Layer 12 of a small transformer language model trained on English Wikipedia (17 layers, counted from 0, width 96).
In attention head 1, each number of a token's query is one row of weights dot the token's vector x. The head spreads its attention over the tokens so far by the softmax of query dot key.

Query weights of the head. A number n stands for (n - 500) times 0.004.
q0: 542,535,515,452,532,498,503,531,533,455,491,519,526,447,482,480,513,480,521,485,460,571,526,430,498,510,479,469,475,428,522,443,522,518,478,508,499,516,559,517,518,517,554,462,513,490,474,437,509,521,509,505,478,510,486,519,489,488,550,516,487,521,475,505,513,499,484,567,527,507,518,523,507,543,496,463,499,487,523,506,549,503,488,528,482,540,503,524,504,491,479,527,517,458,522,501
q1: 557,509,477,497,557,547,511,531,560,479,552,495,509,512,470,490,531,480,497,490,491,551,501,494,530,512,512,488,500,459,501,477,496,488,495,525,562,494,527,515,506,511,506,505,489,479,482,444,487,495,500,501,518,463,515,509,517,491,502,479,506,531,464,517,507,510,464,548,516,510,514,495,544,555,493,465,487,505,483,448,513,481,488,540,487,531,498,490,505,512,490,516,485,492,534,529
q2: 544,511,539,500,517,503,484,530,469,505,490,518,506,523,460,476,523,475,531,504,465,538,499,477,459,488,476,453,470,489,492,508,524,484,485,445,540,518,485,496,523,484,502,485,502,472,483,491,521,504,478,525,447,528,538,487,501,458,509,510,488,537,485,499,472,501,524,472,505,485,511,520,501,529,481,458,512,493,497,445,545,485,448,547,467,553,526,543,489,506,445,514,557,468,537,563
q3: 451,447,483,563,523,546,504,495,547,494,489,428,499,498,569,530,474,498,448,476,521,419,524,499,557,469,517,522,541,529,448,538,401,513,462,511,482,466,468,526,542,492,504,479,474,515,510,487,514,440,490,469,519,457,432,540,517,538,472,470,576,429,512,539,497,523,431,548,450,525,425,458,494,437,564,584,409,539,463,504,408,496,540,434,503,452,509,465,482,538,544,474,453,522,380,418
q4: 591,524,491,506,487,413,528,415,493,467,436,645,516,682,520,479,542,484,527,516,469,528,486,516,561,473,537,417,503,455,482,443,592,459,560,348,557,513,469,535,468,543,625,491,503,572,483,497,410,590,486,655,424,505,607,365,497,464,558,413,379,492,442,473,455,373,575,465,490,593,523,517,433,519,539,343,499,492,501,476,531,520,462,535,439,445,431,387,430,463,539,523,481,521,547,589
q5: 473,519,502,479,465,546,515,451,577,488,453,541,516,450,465,533,525,479,492,442,568,450,495,512,502,414,523,535,585,417,472,480,500,562,541,500,484,505,478,537,530,545,567,509,434,515,516,480,453,502,356,548,434,441,430,513,523,531,415,558,477,536,530,473,462,483,538,490,491,593,422,517,552,523,551,587,384,557,567,492,514,509,473,484,482,422,439,536,479,569,571,528,434,530,429,438
q6: 616,695,509,602,425,464,512,767,545,583,540,409,442,534,516,414,292,426,257,477,604,494,576,584,558,566,392,458,623,659,421,487,564,432,432,418,456,495,492,455,374,388,510,456,540,478,398,535,352,536,590,346,592,526,397,468,462,535,515,543,497,514,516,514,450,518,477,462,476,346,462,492,552,439,478,481,560,664,504,521,375,348,699,477,550,676,362,433,552,565,470,456,628,580,502,513
q7: 530,539,457,541,342,493,443,575,578,449,497,370,553,402,440,457,476,563,492,342,463,434,547,442,451,482,350,656,433,515,567,601,324,387,544,656,562,691,506,379,507,548,568,394,566,452,672,526,472,589,442,518,431,457,452,601,483,429,398,445,497,585,566,423,448,481,353,597,369,566,531,455,426,456,645,530,370,481,528,415,460,449,380,666,481,617,452,545,429,488,512,601,385,572,463,439
q8: 507,624,385,602,365,635,283,517,457,369,334,472,498,492,504,558,349,538,403,611,592,696,342,518,293,410,439,563,504,469,533,531,461,651,579,543,682,723,471,361,646,658,479,434,416,378,572,507,620,258,512,515,670,397,577,424,542,553,562,668,391,667,505,577,454,529,632,526,458,529,479,566,430,322,627,548,422,479,368,572,407,500,448,667,614,575,441,533,463,450,592,338,302,486,393,400
q9: 468,493,510,540,526,560,434,480,589,494,475,511,585,494,524,515,437,427,501,453,588,436,496,527,520,440,565,493,474,503,611,422,584,423,543,554,508,527,423,544,476,527,472,494,423,532,516,510,471,458,360,498,551,553,536,442,599,570,463,362,380,507,502,478,508,414,568,496,449,525,424,449,463,503,545,562,469,556,483,462,572,452,569,443,490,371,461,406,606,622,590,425,417,609,547,392
q10: 479,429,372,762,667,381,538,415,410,504,599,635,605,419,303,348,614,456,644,754,380,347,532,489,352,628,512,645,550,508,375,849,395,272,354,270,407,419,576,660,428,544,289,602,476,510,529,543,389,517,455,618,343,511,557,545,583,467,617,356,409,470,302,461,598,536,381,642,584,384,362,475,316,525,533,612,481,510,475,412,384,658,440,528,443,464,475,679,579,536,500,730,716,542,640,464
q11: 550,414,368,590,440,383,573,503,329,351,549,512,560,569,371,292,537,415,396,388,474,437,669,586,561,564,358,444,463,639,430,641,576,518,369,496,688,396,615,551,620,439,501,271,529,568,568,701,568,611,375,525,237,429,412,625,651,544,291,477,604,647,517,362,530,601,543,401,393,237,572,569,294,557,527,255,557,518,366,521,641,463,626,629,654,391,486,589,379,431,499,532,584,450,561,706
q12: 479,498,349,776,552,579,552,474,621,473,622,66,611,364,425,753,445,523,537,738,518,52,473,280,543,516,676,579,490,354,561,507,641,566,864,469,450,645,325,445,683,517,348,177,255,599,408,435,563,367,695,507,427,674,532,310,448,516,533,317,619,617,469,567,480,478,302,803,323,433,511,379,430,494,397,605,238,509,596,410,84,486,650,642,542,574,423,536,347,609,577,560,538,543,540,288
q13: 426,302,464,561,451,244,443,535,278,506,572,667,460,564,306,414,650,558,480,770,460,482,441,494,529,555,583,522,367,552,321,506,611,570,521,370,519,571,462,482,583,444,495,519,433,554,659,639,566,628,551,591,589,599,565,564,600,639,437,446,413,470,393,411,599,451,559,442,523,442,445,474,565,602,679,389,511,642,323,495,537,425,378,565,448,690,543,693,244,475,418,558,587,531,651,734
q14: 384,558,373,457,435,498,502,564,327,395,479,440,423,481,548,364,605,507,660,480,670,371,514,324,459,593,498,349,269,496,788,522,499,555,562,504,725,503,502,421,481,550,362,488,676,548,475,465,623,490,477,415,370,789,574,386,471,424,579,599,373,631,528,507,313,299,470,447,579,400,554,458,616,522,419,458,640,333,555,515,690,601,300,457,388,589,553,441,374,588,499,545,473,433,608,569
q15: 569,380,534,485,644,432,436,518,453,504,224,581,487,405,519,460,458,581,412,547,663,469,464,602,491,546,389,492,272,518,571,453,582,467,508,468,365,315,595,459,604,533,369,584,615,543,497,398,519,476,488,361,568,672,285,626,758,491,421,558,505,567,405,697,595,584,691,415,432,465,554,470,500,456,655,625,664,735,616,480,564,491,669,493,510,480,653,357,382,559,549,550,613,602,456,395
q16: 484,548,417,528,505,525,506,484,546,542,502,461,518,483,531,516,499,493,499,559,522,498,524,516,501,495,551,504,504,499,503,456,513,521,466,510,488,480,536,510,475,440,496,523,457,502,513,480,496,484,523,476,551,468,458,506,504,490,471,471,504,473,522,462,500,529,508,497,536,515,479,456,519,487,536,547,451,560,479,484,487,510,520,508,533,474,516,482,553,501,527,486,476,560,495,464
q17: 438,501,478,552,524,490,488,483,512,533,535,435,508,478,541,541,485,507,482,538,515,480,524,517,518,475,498,558,570,529,522,481,493,537,503,495,466,472,503,466,487,485,490,516,498,517,506,539,497,484,527,492,542,478,518,523,518,557,459,488,500,496,528,467,526,540,513,458,498,519,501,478,485,464,509,533,451,550,496,541,476,498,521,454,533,453,497,452,544,535,538,459,473,559,472,434
q18: 596,498,515,473,483,469,520,574,514,503,542,508,516,454,496,475,494,493,542,484,460,555,523,440,481,484,446,447,487,487,529,489,479,454,505,511,533,495,489,522,517,499,515,579,520,469,500,484,522,476,472,440,464,487,537,507,466,524,495,512,511,537,511,511,508,542,459,522,514,492,459,529,496,534,462,464,512,505,542,453,525,465,451,533,489,502,517,469,488,474,515,520,532,452,552,518
q19: 382,489,492,532,553,502,506,526,527,525,458,527,430,589,480,523,523,363,510,524,507,479,518,601,548,550,623,495,514,561,524,470,465,527,512,478,481,496,509,572,488,424,502,439,459,500,445,561,473,530,461,558,499,519,430,432,421,462,469,438,455,461,406,421,474,514,543,441,499,684,582,519,595,436,557,527,472,551,426,498,548,508,556,558,514,390,520,537,536,541,487,474,553,520,552,479
q20: 567,518,542,462,499,421,380,657,430,518,519,515,545,465,459,358,474,560,450,427,576,539,510,466,453,523,377,383,405,583,562,570,408,488,588,485,539,490,515,436,584,647,567,462,496,595,447,449,472,425,477,447,524,542,646,460,542,537,501,513,419,548,552,545,603,367,448,536,435,383,485,415,510,533,437,438,577,373,508,569,505,597,507,370,392,707,481,459,350,397,463,602,481,531,512,564
q21: 540,509,625,554,463,446,448,402,519,438,530,524,580,484,442,463,474,491,563,360,486,456,408,470,571,505,488,394,438,469,552,463,479,463,539,534,593,463,439,536,509,583,465,521,540,501,589,483,456,629,535,556,580,488,662,442,516,407,635,335,545,508,432,392,446,431,512,476,524,609,650,574,442,441,528,474,416,469,374,440,577,466,523,580,535,495,508,294,450,439,487,456,516,529,571,536
q22: 286,400,333,449,573,485,492,492,443,479,555,667,443,422,452,474,629,628,479,583,490,532,485,535,497,496,604,614,455,465,591,532,454,519,505,577,521,574,604,552,706,432,545,275,556,634,473,530,555,454,494,551,361,449,458,531,622,499,410,407,574,581,561,509,610,512,464,500,551,374,548,572,582,685,523,522,713,463,428,449,737,514,333,513,525,435,633,661,302,428,521,544,509,462,480,532
q23: 458,494,552,636,520,554,479,516,483,492,421,334,537,467,626,502,402,626,392,426,527,266,472,578,636,460,432,615,443,444,461,438,575,490,537,395,485,660,435,445,447,485,524,336,579,459,542,540,407,520,708,326,554,286,560,464,602,567,446,554,519,629,481,426,370,461,531,618,436,605,524,413,641,483,574,612,407,548,511,326,392,423,664,387,419,435,519,386,516,412,525,415,587,462,438,457
q24: 391,569,424,562,634,529,588,543,547,443,349,457,349,488,437,664,395,541,480,419,509,460,516,542,362,487,588,585,762,336,539,536,423,347,551,344,530,672,402,467,758,632,624,364,507,563,509,400,432,686,377,440,727,484,313,347,535,432,470,617,445,781,501,344,641,488,465,397,623,576,544,570,509,428,487,468,475,662,408,443,358,376,586,599,521,689,364,298,667,492,502,514,588,505,492,575
q25: 709,483,493,550,628,338,569,534,443,529,489,570,572,359,450,355,357,443,482,456,408,509,499,432,484,468,435,395,547,553,391,581,550,421,526,500,436,316,443,516,421,433,575,677,446,481,447,540,526,544,471,505,416,553,561,424,474,472,568,490,508,516,497,554,523,597,504,477,494,453,622,614,543,601,403,352,515,521,566,423,565,448,566,386,395,571,527,557,423,510,484,589,621,459,614,647
q26: 525,557,535,502,659,653,504,330,786,495,546,295,833,380,575,929,393,504,664,308,666,385,503,404,536,488,778,547,600,594,559,493,524,479,847,395,342,615,292,508,535,400,548,468,568,181,604,474,447,240,466,331,660,320,431,450,516,647,416,354,452,413,506,563,554,500,589,554,433,823,474,373,494,577,626,676,257,615,478,638,259,673,579,690,777,521,390,502,590,596,670,569,421,776,615,433
q27: 346,477,423,270,587,543,188,513,640,442,390,613,423,604,381,757,550,373,372,476,976,481,386,531,371,392,480,753,620,343,775,424,596,541,671,624,581,518,550,370,417,517,573,355,429,413,525,268,370,262,324,442,646,537,531,592,459,480,596,505,657,483,582,636,438,539,773,560,475,460,545,478,410,494,471,601,497,448,419,399,416,613,680,658,518,587,411,443,672,395,582,328,413,441,519,288
q28: 456,482,528,583,570,611,357,560,601,508,320,596,561,633,536,309,435,282,368,558,445,611,470,504,494,455,402,334,516,434,378,428,439,535,202,426,512,719,483,273,545,561,574,573,602,431,387,491,434,454,473,377,359,541,763,266,504,631,552,661,501,554,774,686,472,537,487,619,616,516,452,640,514,519,350,441,222,277,441,556,485,489,447,482,397,477,487,502,573,336,395,486,349,487,271,570
q29: 528,546,482,487,543,457,713,283,513,593,774,534,456,464,427,241,771,236,455,423,390,657,540,590,447,436,523,355,484,493,317,754,489,427,503,519,609,156,535,535,280,445,442,682,487,769,265,764,568,800,552,519,427,592,590,534,523,496,676,473,710,712,256,348,586,459,507,593,303,190,430,588,888,513,308,545,448,565,578,449,491,299,483,321,557,539,480,327,137,408,329,508,603,497,675,842
q30: 412,592,441,648,631,441,803,584,361,507,465,439,629,210,587,695,554,297,575,504,505,596,499,521,563,493,255,253,398,740,464,581,323,494,346,437,741,502,547,699,446,562,587,803,459,560,310,532,536,622,573,493,443,602,397,479,530,414,595,473,525,541,450,681,461,354,447,698,664,563,726,753,468,536,481,334,381,545,601,600,264,496,441,489,551,582,442,591,202,394,419,629,471,515,442,627
q31: 500,486,620,494,400,618,458,574,575,397,322,499,548,684,650,553,540,558,599,620,565,819,443,584,466,523,648,637,528,398,587,357,500,530,548,508,611,434,563,486,396,478,525,373,419,398,499,193,654,142,620,718,636,728,481,379,508,575,535,563,435,586,583,673,560,547,549,648,503,506,404,536,507,205,501,538,226,499,512,463,441,455,489,515,570,389,571,430,580,407,447,366,381,483,453,296

Each question shows a short text with each token's key, already scaled and adjusted for position as the last token sees it. A number n stands for (n - 500) times 0.0012.

Then comes the last token's vector x. A number n stands for (n - 500) times 0.011.

0 "ham": 543,431,538,417,554,384,563,432,499,372,509,490,501,520,531,507,630,620,422,552,545,540,553,507,493,709,472,539,488,500,502,526
1 ".": 454,400,599,401,579,367,615,441,470,365,499,483,508,504,482,513,618,518,399,532,510,520,567,495,505,680,474,482,499,518,498,497
2 " T": 371,475,596,458,498,365,518,438,524,383,508,526,462,529,585,507,458,426,442,536,544,521,533,475,558,660,486,453,471,496,467,532
3 "od": 414,437,622,374,561,375,560,427,513,388,514,511,472,516,583,482,337,385,467,509,524,520,538,494,517,668,478,527,492,493,492,525
4 "d": 556,485,625,369,543,362,555,420,509,393,513,494,487,527,551,484,383,343,502,502,561,524,554,511,497,691,470,535,485,490,506,534
5 " w": 631,557,589,425,498,345,539,442,512,366,508,520,476,513,581,491,518,465,527,494,521,508,576,468,519,708,496,490,464,497,476,528
x: 533,523,520,588,519,425,559,481,527,366,589,833,513,449,373,590,480,480,563,447,406,558,521,511,566,510,402,388,456,544,446,581,488,530,491,447,434,485,485,547,326,470,505,561,457,402,337,492,468,558,701,545,359,494,521,485,429,498,552,513,629,435,502,527,550,455,514,553,491,420,589,566,636,557,499,412,638,693,588,567,494,461,601,399,509,524,616,469,528,339,596,457,436,505,523,627
Which two tokens does the last token look at most, in order? 1 ".", 4 "d"

0 " res": 538,429,549,424,498,389,587,413,507,271,521,554,509,495,640,498,709,528,447,536,557,539,548,457,535,764,487,497,462,523,460,514
1 "earch": 401,385,560,396,518,307,544,361,533,266,526,476,495,506,524,514,637,581,443,568,616,543,563,492,463,785,488,517,464,517,473,510
2 " on": 341,379,725,359,583,313,602,379,483,285,479,479,492,493,473,523,509,426,378,518,602,508,582,476,480,708,474,468,503,529,500,509
3 " that": 384,408,718,340,612,284,595,440,490,332,511,481,513,531,513,526,307,316,474,527,559,513,535,505,505,733,465,511,500,516,482,505
4 " to": 591,558,790,376,616,352,552,334,531,355,509,506,494,501,473,558,302,344,505,500,622,474,545,504,558,669,477,455,490,534,487,526
5 "p": 666,540,763,379,569,295,597,310,535,276,473,452,522,501,498,518,453,381,563,486,633,498,569,489,530,698,520,500,506,521,501,516
x: 444,454,473,556,490,541,536,516,591,507,533,403,498,434,462,426,563,570,417,481,421,467,634,512,513,497,380,440,644,447,474,584,376,455,496,445,615,554,544,565,532,484,511,558,425,588,534,447,457,545,538,433,472,588,447,454,526,408,599,500,511,350,414,395,443,619,280,414,630,459,533,618,430,487,618,548,697,481,617,547,345,508,758,536,494,440,484,567,499,339,398,535,561,509,625,562
Which token does the last token look at most, and with what share of its attention? 0 " res", with about 30%

0 " b": 529,443,536,470,508,385,539,477,519,365,520,530,488,513,590,493,639,525,460,524,542,530,537,471,509,728,502,487,479,511,474,521
1 "ook": 442,394,573,407,532,344,547,420,513,369,500,484,498,513,554,512,603,540,457,537,546,527,554,492,485,718,488,504,491,510,483,499
2 " tit": 364,406,588,394,531,352,557,434,524,381,507,501,485,532,565,507,459,435,489,524,553,515,525,495,490,709,502,489,487,493,492,515
3 "led": 439,426,658,376,562,373,555,469,502,355,492,489,492,514,484,492,389,383,475,512,536,516,556,480,510,695,493,481,501,516,499,509
4 " The": 557,473,626,408,562,324,554,440,471,383,499,512,486,486,524,490,391,317,564,487,538,513,549,496,457,667,496,501,513,510,513,515
5 " Cl": 630,570,550,392,511,435,540,434,550,391,507,537,475,531,611,480,523,430,563,485,600,501,545,467,495,649,494,489,477,503,473,530
x: 570,553,466,451,542,435,617,468,488,515,441,678,409,546,502,557,553,553,575,479,521,672,516,400,602,639,390,428,336,464,424,530,543,525,399,510,544,474,502,501,531,345,551,594,561,504,366,498,596,486,496,378,414,573,526,356,590,370,555,691,484,607,507,481,453,578,386,484,614,406,502,628,491,463,476,454,519,605,433,465,488,473,579,497,399,659,582,492,512,478,359,493,339,404,559,617
Which token does the last token look at most, and with what share of its attention? 4 " The", with about 50%

0 " ": 539,408,586,461,522,377,588,516,496,338,502,531,496,480,567,480,652,501,424,526,553,532,587,456,540,744,520,455,476,519,465,514
1 ":": 423,393,596,408,590,372,571,431,477,351,488,480,482,508,479,471,626,524,366,529,512,518,630,462,519,734,496,462,490,524,491,513
2 " 6": 330,423,643,353,601,332,553,443,464,400,504,516,505,495,536,482,483,439,450,535,584,553,576,503,520,750,479,479,483,502,507,534
3 " October": 405,411,663,376,572,297,591,475,482,362,495,489,506,498,527,494,330,339,463,502,620,521,608,524,494,698,487,517,501,504,490,504
4 " 202": 569,481,634,301,574,343,569,457,485,392,492,490,511,516,546,521,337,300,526,502,585,519,602,542,494,722,488,483,507,496,499,521
5 "5": 637,549,608,364,551,306,545,466,479,334,498,493,514,497,528,501,480,310,548,494,605,538,599,511,505,750,489,512,501,504,495,513
x: 549,672,564,598,586,437,588,592,482,382,567,337,489,445,564,508,381,482,401,544,504,429,484,470,434,574,571,437,465,669,460,500,558,581,437,446,375,552,513,559,500,288,469,543,551,425,538,583,402,538,542,375,390,432,369,518,428,394,607,490,538,439,456,540,472,583,365,537,526,524,498,515,568,541,393,449,593,495,552,483,559,579,739,391,534,548,634,563,608,464,349,512,583,522,458,565
Which two tokens does the last token look at most, in order? 0 " ", 1 ":"

0 "\n": 539,432,572,426,562,350,614,406,455,359,495,499,499,504,508,501,627,595,406,548,498,524,559,493,498,706,485,474,501,505,493,496
1 "\n": 425,405,607,411,562,348,612,406,455,357,495,499,499,504,508,501,605,532,428,540,505,520,563,492,498,706,485,474,501,505,493,496
2 "J": 388,448,632,415,512,381,555,482,532,388,506,523,468,513,576,476,455,414,489,533,530,522,534,450,522,686,479,475,475,493,471,538
3 "erm": 437,453,638,378,505,410,550,452,526,361,512,512,462,504,559,505,345,396,494,498,560,531,532,498,489,708,492,529,488,496,497,519
4 "ain": 565,473,594,354,510,371,552,425,482,363,513,510,493,515,565,486,379,356,525,496,567,522,529,505,466,696,474,538,489,491,508,538
5 "e": 615,534,597,362,510,364,555,414,503,359,506,506,488,523,545,487,497,357,529,491,596,522,547,511,484,690,474,546,488,489,507,542
x: 537,453,614,444,556,467,603,575,290,633,547,437,384,449,501,468,550,513,495,438,437,545,419,606,575,502,636,416,560,652,552,450,499,596,419,451,392,350,455,504,409,312,436,617,608,486,493,500,486,507,602,495,422,512,514,454,531,366,555,561,567,245,409,496,633,430,550,543,535,513,486,425,570,480,488,474,565,550,490,505,577,537,526,471,509,556,464,551,569,493,252,551,666,471,523,466
To which token does the last token give the most attention? 1 "\n"

0 ":": 572,422,546,397,625,326,622,367,447,321,498,476,497,503,446,517,666,633,333,551,524,524,599,489,476,742,478,473,501,525,501,500
1 " 14": 392,391,642,343,625,295,567,436,479,392,496,521,518,496,539,493,665,529,407,564,599,567,594,503,520,765,470,479,484,501,489,524
2 " October": 307,343,653,368,594,263,605,453,501,346,494,490,505,499,536,486,502,406,411,518,630,529,615,525,498,720,486,527,497,502,487,508
3 " 202": 404,397,655,282,588,315,578,443,497,378,491,489,515,516,556,522,330,317,490,527,599,526,603,541,486,753,482,478,504,497,498,523
4 "4": 566,469,632,345,560,289,545,454,483,307,505,490,517,497,541,504,337,274,517,511,614,547,604,511,506,778,482,520,493,505,491,516
5 " –": 664,563,722,372,585,321,574,415,487,293,490,487,500,509,494,491,478,338,546,479,616,496,631,479,527,740,500,466,486,524,485,520
x: 499,715,444,436,486,426,572,408,538,539,551,570,551,488,550,564,431,503,483,534,473,526,316,461,425,610,465,437,587,558,533,556,559,521,570,407,422,497,480,493,417,483,500,542,578,486,364,615,443,512,554,517,648,583,460,482,390,509,583,528,475,410,406,560,522,673,523,525,428,424,490,522,497,577,363,381,617,552,417,495,458,586,768,404,523,780,583,502,522,434,364,521,557,510,441,629
To which token does the last token give the most attention? 0 ":"

0 "\n": 534,441,562,435,554,369,599,418,461,377,496,499,499,503,507,501,611,583,418,542,499,521,551,494,498,680,487,477,501,504,494,496
1 "\n": 435,417,593,422,554,367,598,418,461,375,496,499,499,503,507,501,592,528,437,535,505,517,555,493,498,680,487,477,501,504,494,496
2 "===": 402,404,601,382,556,350,596,400,483,388,497,489,494,507,488,465,491,452,444,514,473,505,565,514,494,621,484,459,483,502,493,511
3 "B": 483,480,568,461,512,361,527,479,518,405,492,532,468,508,576,474,412,421,509,531,519,519,515,458,523,678,485,486,481,499,456,507
4 "r": 539,519,563,448,503,448,517,413,516,348,509,547,498,471,573,470,423,378,516,493,554,510,530,466,509,652,500,487,475,516,484,537
5 "ad": 612,582,578,388,504,448,570,430,517,398,515,509,501,488,589,471,495,387,554,485,548,512,545,494,494,627,469,529,482,493,491,516
x: 586,487,508,438,463,442,482,525,274,667,534,707,497,502,538,427,374,586,558,469,516,503,519,627,495,492,299,538,510,527,411,522,501,468,382,434,597,373,455,483,537,458,545,587,677,503,467,508,471,522,478,401,323,504,559,452,422,444,493,542,562,503,466,526,554,454,449,499,570,392,722,492,444,521,516,478,544,411,385,413,577,567,489,572,571,492,320,418,409,603,353,501,532,448,625,653
Which token does the last token look at most, and with what share of its attention? 3 "B", with about 30%

0 " |": 582,413,557,364,638,247,688,287,447,239,490,480,502,506,415,506,694,681,286,560,537,540,631,501,482,811,475,465,501,519,515,504
1 " |": 399,355,642,346,634,243,684,287,448,236,490,480,502,506,415,506,682,592,311,547,553,533,637,499,482,810,475,465,501,519,515,504
2 " |": 308,341,713,333,628,240,680,287,448,233,490,480,502,506,415,506,503,474,353,531,568,526,643,496,481,809,475,465,501,519,515,504
3 " |": 394,376,763,325,622,237,676,287,448,230,490,480,502,506,415,506,321,364,411,515,582,519,649,493,481,808,475,465,501,519,515,504
4 " |": 577,449,786,323,614,235,671,287,448,227,490,480,502,506,415,506,304,296,477,499,595,512,655,491,480,807,475,465,501,519,515,504
5 " |": 689,538,782,326,605,234,667,287,448,224,490,480,502,506,415,506,467,291,546,482,607,505,661,488,480,806,475,465,501,519,515,504
x: 465,751,565,570,457,461,579,505,444,511,640,512,391,503,501,556,487,453,514,493,384,507,541,421,327,644,552,473,484,522,496,527,459,487,571,466,437,528,444,625,539,314,423,572,488,371,361,481,457,552,497,563,499,469,463,445,587,623,482,630,508,419,417,522,500,644,444,567,580,497,527,516,369,477,496,463,523,530,436,494,482,675,764,398,641,562,537,445,518,435,424,540,602,559,452,562
Which two tokens does the last token look at most, in order? 0 " |", 1 " |"

0 "ually": 543,441,525,446,570,398,536,449,491,398,500,484,506,512,521,528,615,566,410,528,537,518,532,502,494,640,481,501,499,513,489,504
1 " made": 437,424,566,433,554,387,540,468,503,379,492,484,505,510,510,499,585,518,429,525,551,520,530,485,498,649,494,477,492,508,490,500
2 " a": 404,437,628,422,536,383,552,470,492,384,510,507,497,503,501,485,479,447,476,502,544,515,544,482,487,640,510,495,486,500,504,494
3 " us": 454,481,619,405,530,403,544,472,480,403,507,501,501,506,525,508,378,413,498,511,538,501,525,485,484,650,499,495,496,514,474,497
4 "e": 545,500,613,425,519,365,528,434,535,377,499,479,490,507,490,509,414,417,495,513,570,514,531,487,503,646,508,480,495,516,488,501
5 "ful": 590,534,574,406,515,349,532,466,501,387,492,479,505,504,520,504,495,397,536,498,551,518,529,486,489,659,486,504,498,504,494,499
x: 616,368,575,628,601,455,608,507,542,670,552,468,558,538,462,565,567,488,512,524,326,464,460,531,430,594,433,512,507,646,322,501,525,578,513,455,468,495,583,559,577,403,451,560,451,500,490,621,415,484,601,447,397,361,405,506,527,465,556,433,565,378,403,476,561,485,406,512,505,420,481,514,466,624,392,361,668,524,585,575,511,487,668,467,490,534,487,536,433,479,456,565,723,483,627,644
To which token does the last token give the most attention? 2 " a"

0 "et": 546,399,550,392,516,295,573,377,488,277,501,497,485,531,613,498,686,658,378,563,547,564,545,493,472,828,475,552,488,511,472,524
1 "ing": 406,350,609,375,557,272,578,377,525,260,499,484,502,510,530,518,667,525,410,567,586,569,588,473,479,822,480,525,478,507,499,526
2 ":": 317,358,699,357,630,287,629,364,447,287,496,474,492,513,428,507,506,459,366,527,562,518,618,476,472,770,478,469,497,527,505,506
3 " 5": 397,452,708,280,630,264,553,414,447,357,505,508,510,501,538,482,304,361,477,532,634,549,586,488,518,811,470,481,466,510,499,539
4 " May": 599,504,682,343,584,246,602,433,510,317,499,504,511,499,556,463,267,206,527,486,656,525,618,529,504,722,482,519,483,490,487,525
5 " 202": 710,591,635,247,573,287,588,431,499,357,494,485,513,517,561,522,470,281,574,477,632,524,627,543,473,784,486,480,505,498,504,527
x: 609,648,529,481,603,487,558,612,474,334,634,307,462,444,701,478,474,550,484,504,348,451,404,437,690,620,551,614,501,420,453,486,535,565,396,432,524,504,554,568,384,433,518,445,372,406,467,560,388,461,513,472,378,582,500,369,477,518,659,597,506,507,485,454,489,473,411,492,488,565,529,452,512,603,462,393,584,536,365,526,430,493,608,426,523,566,519,531,506,524,358,545,562,500,514,593
To which token does the last token give the most attention? 5 " 202"

0 "ist": 544,433,551,403,542,371,607,409,511,313,495,496,505,508,524,518,635,619,406,551,560,530,540,492,494,730,477,510,490,511,492,504
1 ".": 450,392,609,391,589,358,625,438,471,356,498,482,509,504,479,507,627,514,388,535,514,524,577,490,509,700,471,484,496,518,499,501
2 " The": 378,365,659,408,567,283,593,420,441,343,495,505,496,466,483,505,495,457,471,513,545,520,553,485,459,680,489,502,504,512,511,510
3 " a": 445,463,721,401,573,336,584,456,476,354,508,514,497,496,490,485,350,359,509,484,573,503,576,471,484,668,516,489,480,504,503,491
4 "uthor": 562,449,647,337,554,363,577,391,495,303,500,487,516,525,532,506,363,371,493,502,575,505,555,509,493,705,484,502,492,511,492,478
5 " and": 629,531,646,378,568,299,526,408,488,338,474,472,493,509,527,486,500,349,563,484,602,508,560,488,481,700,491,479,492,506,494,512
x: 425,406,441,522,470,485,501,366,492,616,565,539,564,513,474,529,503,498,648,519,392,404,464,395,432,567,453,411,519,541,453,591,525,577,489,367,438,591,555,433,510,341,505,508,452,565,529,555,440,491,685,459,403,467,448,438,522,429,552,463,439,417,426,531,499,527,490,648,351,506,535,575,574,525,433,473,613,504,508,510,475,618,785,520,607,678,555,549,381,491,476,555,749,427,532,665
To which token does the last token give the most attention? 4 "uthor"

0 " |": 594,401,565,345,657,212,714,257,440,202,488,477,502,507,403,507,721,707,257,569,543,545,649,502,480,854,471,460,502,522,517,505
1 " 0": 325,365,681,323,661,255,627,425,479,340,523,519,489,513,526,487,728,486,363,621,658,574,567,497,539,926,452,438,442,504,461,549
2 " |": 260,313,720,262,646,217,705,270,468,292,483,486,530,475,431,477,497,403,339,529,536,549,717,508,546,851,464,491,498,508,515,529
3 " 0": 387,437,740,259,625,259,642,441,474,338,530,524,490,517,534,475,228,332,475,575,686,567,588,501,544,936,454,458,441,505,469,551
4 " |": 609,478,785,252,630,214,688,263,473,287,489,479,537,479,443,483,256,227,464,484,570,540,731,520,550,849,456,507,497,500,519,533
5 "\n": 706,598,738,233,605,182,666,398,434,261,492,515,508,535,516,455,510,221,616,492,614,521,643,483,523,914,476,455,492,502,485,490
x: 448,799,542,505,534,516,495,550,419,552,540,576,402,457,455,604,472,464,455,538,421,531,598,428,505,574,541,543,427,567,426,577,552,548,560,471,479,600,524,595,506,336,504,450,410,399,396,604,457,436,562,478,509,400,581,411,641,489,542,624,486,330,388,501,529,634,458,490,576,465,563,585,469,562,515,426,630,421,469,558,571,684,632,394,589,569,572,441,533,528,563,448,608,609,434,601
To which token does the last token give the most attention? 0 " |"

0 "C": 547,413,553,431,528,347,549,455,507,349,505,491,493,519,558,495,640,593,398,556,538,559,532,492,484,765,464,514,487,502,482,520
1 " |": 435,402,598,398,587,338,626,358,464,321,493,489,500,505,452,506,623,557,380,530,527,517,588,500,482,708,485,479,503,514,511,503
2 "\n": 380,378,658,369,574,324,606,431,457,352,494,504,501,519,501,479,477,453,445,535,543,524,572,491,507,739,486,472,497,502,492,496
3 "|": 421,439,683,366,560,280,573,380,469,344,508,515,477,510,483,462,367,400,457,516,536,506,609,492,485,696,500,480,475,496,498,507
4 " 7": 565,509,677,336,590,310,532,447,460,430,497,526,497,498,535,459,347,374,523,508,622,527,584,512,500,712,487,455,478,493,492,520
5 "6": 646,539,615,348,593,328,536,449,456,402,489,523,529,475,556,465,468,345,540,488,648,538,581,515,505,714,488,494,481,500,492,505
x: 414,771,548,541,569,523,521,371,412,382,616,292,477,392,507,425,314,394,417,458,440,409,465,464,549,472,479,453,579,504,486,461,604,399,456,361,456,496,516,557,529,444,441,477,548,458,405,548,503,514,569,355,389,579,477,475,458,342,551,500,487,502,478,582,472,497,323,470,417,446,555,510,609,633,447,444,573,592,478,526,439,532,543,385,481,496,703,462,502,600,561,532,618,543,532,482
Which token does the last token look at most, and with what share of its attention? 1 " |", with about 30%